Layer 2 of a small transformer language model trained on English Wikipedia (15 layers, counted from 0, width 128). Numbers have three digits each and are written without spaces.
A neuron adds its activation times its output weights to the MLP's output. To switch it off is to set its activation to zero at one token and run the rest of the model.

Output weights of the MLP neurons that the questions are about. A number n stands for (n - 500) times 0.0019.
n3: 549528540571479701395529585314214571583518876639409707453703285483552596671496473568271461453462269620431499707333393400517352433250317569561312534473672264368714750588526605474185311453487494468616410422574525638177518465573411339478474754406552483651615544399590366591350519522590554338678584585685730440563604446435210356551536525550360474447384499695463526735482551590534542501477
n36: 497491475616532493656630376577582527552537381534556530423340628424389697416487532448573613530557619613608407583660638707612385524315557278670356557548446488486593292366518246614636560394327569312590615428376428431462265378437556455685528526568589337553496485380465586557529349507677504360421614499553475463474666297687521522482356666686452220383565445403526511303530528650543262579397
n42: 431218429591589709566459421746575563473449140505694467621796305259515558621415563503669573521363478399231480555294190396628536446540479717369486545503628510475619440293547531567549439370471506694519819386316442475345778492443578497263585204430363420510408750717862601644243386429600436492605530198312532529634510388473600455284579388556332529676365460420330395536528503703430539400522
n45: 571539671469523636683558309649394653625474504874518388882374489584354310572177331525775313650266464461379356617823523389157621626296085613577636713431449435461887502520387510633540769216496553715393400720588677359485452399652400616530319534341434653456244365611833604810510505530455422461611690370436239547514411457653574440423689596782692603124435514394405267557241239355296485375516
n55: 654507499383405503416491553765585554775882414542362413406503353617595515526378412593381227646460510594535553530417492759253527673340596497336531597619499569445448527533478376457601367631450548607273788554647470339361387636364457655463267599624773413459420654479310499457505391397780507420535534379463562363052623531640452508459520544552508581584549458483769408469573333462502692249634
n61: 630534118596554358432566432570420467596485484377491399452484441428289484315486566681631516640521521460457583446609245465544515590582510609608531607443506459413539567455173569405337440422583577399438288598461593349438626505473576393562565559482435436566324266422391480622580586460507498339482609579534496341674671712548638465446554294593431368574535326453727500441542439535545227349486
n72: 642295516428802466492420367903405378638608476394385583363725490627395567359495709407538347406459499428355367599488514510254533276513512343635598446605479522310667479486461532469633585258529688269225579567451582450441423614459471293467192462417523560572502448401641283536214573361645653504571706624738506336747438621444487387388375600387609417649498361619531500399586405275503454567282
n118: 586347459338534372592549570466454467297398694425491456509326420590468245652703616605646576532547573470651370621401543407534487597442384440540547614381636512466440523653444440279260480589459496544583208557478394471699638645514585344476499482326363379490448637479746524638695569482519284623734330452509502517416449222652263561597555602658588544456794526449504438450419342629706325456415
n169: 455680604365507372470537575552398544757312718431475575325439486492505616297612626531613375395486384499501382542566346547767493383482376338658380573433400728632567480310302440655360373368607454101733449438489543726573502464504519553481800379405499538500474507364489313366715554488432577677674282538784396625512529144580346516385501118833457360598484594621578427531565388498290610387673
n242: 515518627407459556431479532567445488538521389565521528572352462492569547378411425188540507428589587610570467657549466183404352594487441400704526540535372596194420565640705468372423646265393427561565435277653538530449620523344449510285671316396590459272556436481392667650467471521443648494586575353532435297711520436533684598466421515382391593336549494336483307419583277442475512581794
n265: 598549737313322486411458438440553434436456693658538347583455477475384421582450350479555590587597453944473331225444452558290507760536204577642579413479429606780577630581496478498699544662302304642697508558915690422537617671414540374332072327480130275319444346359566652680571390577319613491492411432299417678525819301305563536343645155654410521598484637245319531406465204509305490673664
n271: 397533540641393358549339473403277476685312448451658434657440387541619577591364560579640588439238473495540593563745233651674815593628502517522613663673469605496556356268417501206458497673642330724443497464503617563598404467640370746659302499364497527429464361533396345527707534596479508683565267440455500392582565256588514692655578827693626388322517399358689457436597703531434575430577
n275: 386596538532663383408451462802765430340447568507334602548525384479457609439330577325518507455539327269590569604563411451759724450397780559559490392432128514347641543295402553692594409383487363543808481356595426379617684289471780509490657600648598531378377293345763256539593644444258706604539393404520491615456378611545534428500547208344407585376283640427623411691398453641553647598703
n278: 532329460446605434443540645506525460493567727654652689520482441582463362439602654694515627315573704475596569427253547480611656618554415647478413656481659449512312748420286481546348366612596470463765409464623617433566357319607445551605656603634325845587545417544344627279329303560462576378542579720561278272564587206394494265452488469736505598539552413277607391577441391506577262430449
n316: 416547537501416893394535423567317468664372701366628773527660515547331490428604465491695541566810296530271506479304295767331351808643516188355511569599616431658468430673736262550494568167352134621561634368628279324612666519619382422431489718564449404771780503736578649749577455406657749383286486647355565416710461350638567444414746320617973714315401757405743835534307471498695442396297
n319: 436601435445520487566538323377574584641279342458566449660442578464513507471410429451476532481436367322496591434411345604531575415391541581426411490528753618373601569447505417631385503413626390588529494550540590469552530572464571525569589334642584547716527461614465506279428461572471373543597560494500499446210572477594591442427551386595518523591817573385429404443486435439389494547510

Each question names a token from some text and the token that comes next. It shows the activations a of the neurons there, in the order above. A number n stands for (n - 500) times 0.006.

Then comes g, the gradient of the next token's log-probability with respect to the MLP's output, scaled to length 1. A neuron's effect is roughly proportional to its activation times (output weights . g). A number n stands for (n - 500) times 0.0007.

"ative", then " Bro"
a: 505497493502500496488492497499497553501509506496
g: 266476583715416448449768414290280279776474485608336497639361637500371569461547560547539459566528422494578541480600521423537533433716373623358562837434576351436504565475589601610301521630424487300628375693495345721481407261537451583656501282361489573465487505692411458433480380484417440633415406266742660295576563495702374437361451481641534378517443499595524610800467489541760194589313
Switching off which neuron hurts the next token most? n271

"ound", then " that"
a: 514499498522498498500502500524502513503507537494
g: 313663546433651780437596746447540512627520717590545539577533464494072406652574421378766427482433881411437336357583465550460307378553383602395576623660416524297369554426408473324497719351487586588625578373594433656471515521479360436524500321663515540454527350495697404515353418435659327494713433482457537454590448433617679216413489416500577491341349715552340506767576652449618453566282
Switching off which neuron hurts the next token most? n316

"ant", then "e"
a: 506495471501501498499536482502522499501493488498
g: 300625505567382335441696451747572269574615399473430650565607793478363451403568555450384558835466497317347428388528609482647260564550386473761398372660592532414526367629477495510444483478515718556407591422328476365473383394511463478271561427474542492618493378543470095424436527522664476503308384540702534400483337427385517453530748403325367495775423510549528327676404612246305379245613
Which neuron, switched off, raises the next token's probability most? n118

"a", then "ab"
a: 501495496510487487501552500508507501495509501501
g: 340469620422656475660648726525479273513661527375418358516255447502426382477650329302622540651468331550337609640575337628607219666462563491498794602287462599466365624471334685438525319467276529410667486643552626588505541432460662387504541375468503489749332563611529451625661524491379529760408505725555533268473224350675620346448599389308326569288481667399388382608350503444621531507440
Switching off which neuron hurts the next token most? n118

"il", then " "
a: 510295499501494495479505498506511499505507504499
g: 269658421736424543451355169451506590432467487574495573669620538464641433631580561383455636533461503586762485580563387395390651511371579518414498310627465302475787217474578205552405531351763592567345590556626500365410698324465471698710580540537670484411500653543491531469481497490828482330482698444179474542345512509442289519650664651685663484604619400449520403575580416535482459389225
Which neuron, switched off, raises the next token's probability most? n36

"ared", then "ev"
a: 541499486503498502498501492508508489435496563501
g: 615590445492480547504497632490245315427373444266448586783517340398357333568615488338473539630532298336520526452599561419515410567398429252640517618416514306677267620509439385550319334386575552596618648375705580485577515712577500286523312497498259272639641491472457312632591656437552479841484611626746601621562367513628579633458526516483623491653506458363602581827663721396478541324669
Switching off which neuron hurts the next token most? n316

"',", then " S"
a: 506498446499486497498593492607525491499497508496
g: 651421450338290477431617377617357457832460594393738321545271470571385319505442368295780487671356569453451670428232329590492510280662654541429454528456585393628476533501415542532366381295188598533564379566608510579631402455505706324360412525589473617724683318309595461442776568435525595548535431541684264463545331516429565308459319299611521483456672575417498448459480509776529543423440
Switching off which neuron hurts the next token most? n118

"e", then ";"
a: 519499497523479497502507503500502442499574510502
g: 608568488422680429385557747457455618530266438302438375741385489519306660586395482817616456520314617607398270361483617419492490547797636357519489390352541552478609640651543343489600546670476317460356541116599361485678503524491687369489552408426544585378501454552566401442491448769596577518696417315762495662510591445433617685758475568440346526315326713559278614476414680479535435575563
Which neuron, switched off, raises the next token's probability most? n278

";", then " +"
a: 496493500502500501500502498544521500501504501504
g: 313417272293565804525289409560558533482435549244515412499669351544684602560368428457791472319375644532614527483614549816510575687343522309399565665537447613593395514383766501634410438454623491621316452417699590641385464296548373445774435527633753206562595260456540391561524434601686553325464613532296517618299576507445448416663511513498587463651550508669492532460492466355544329381333
Which neuron, switched off, raises the next token's probability most? n242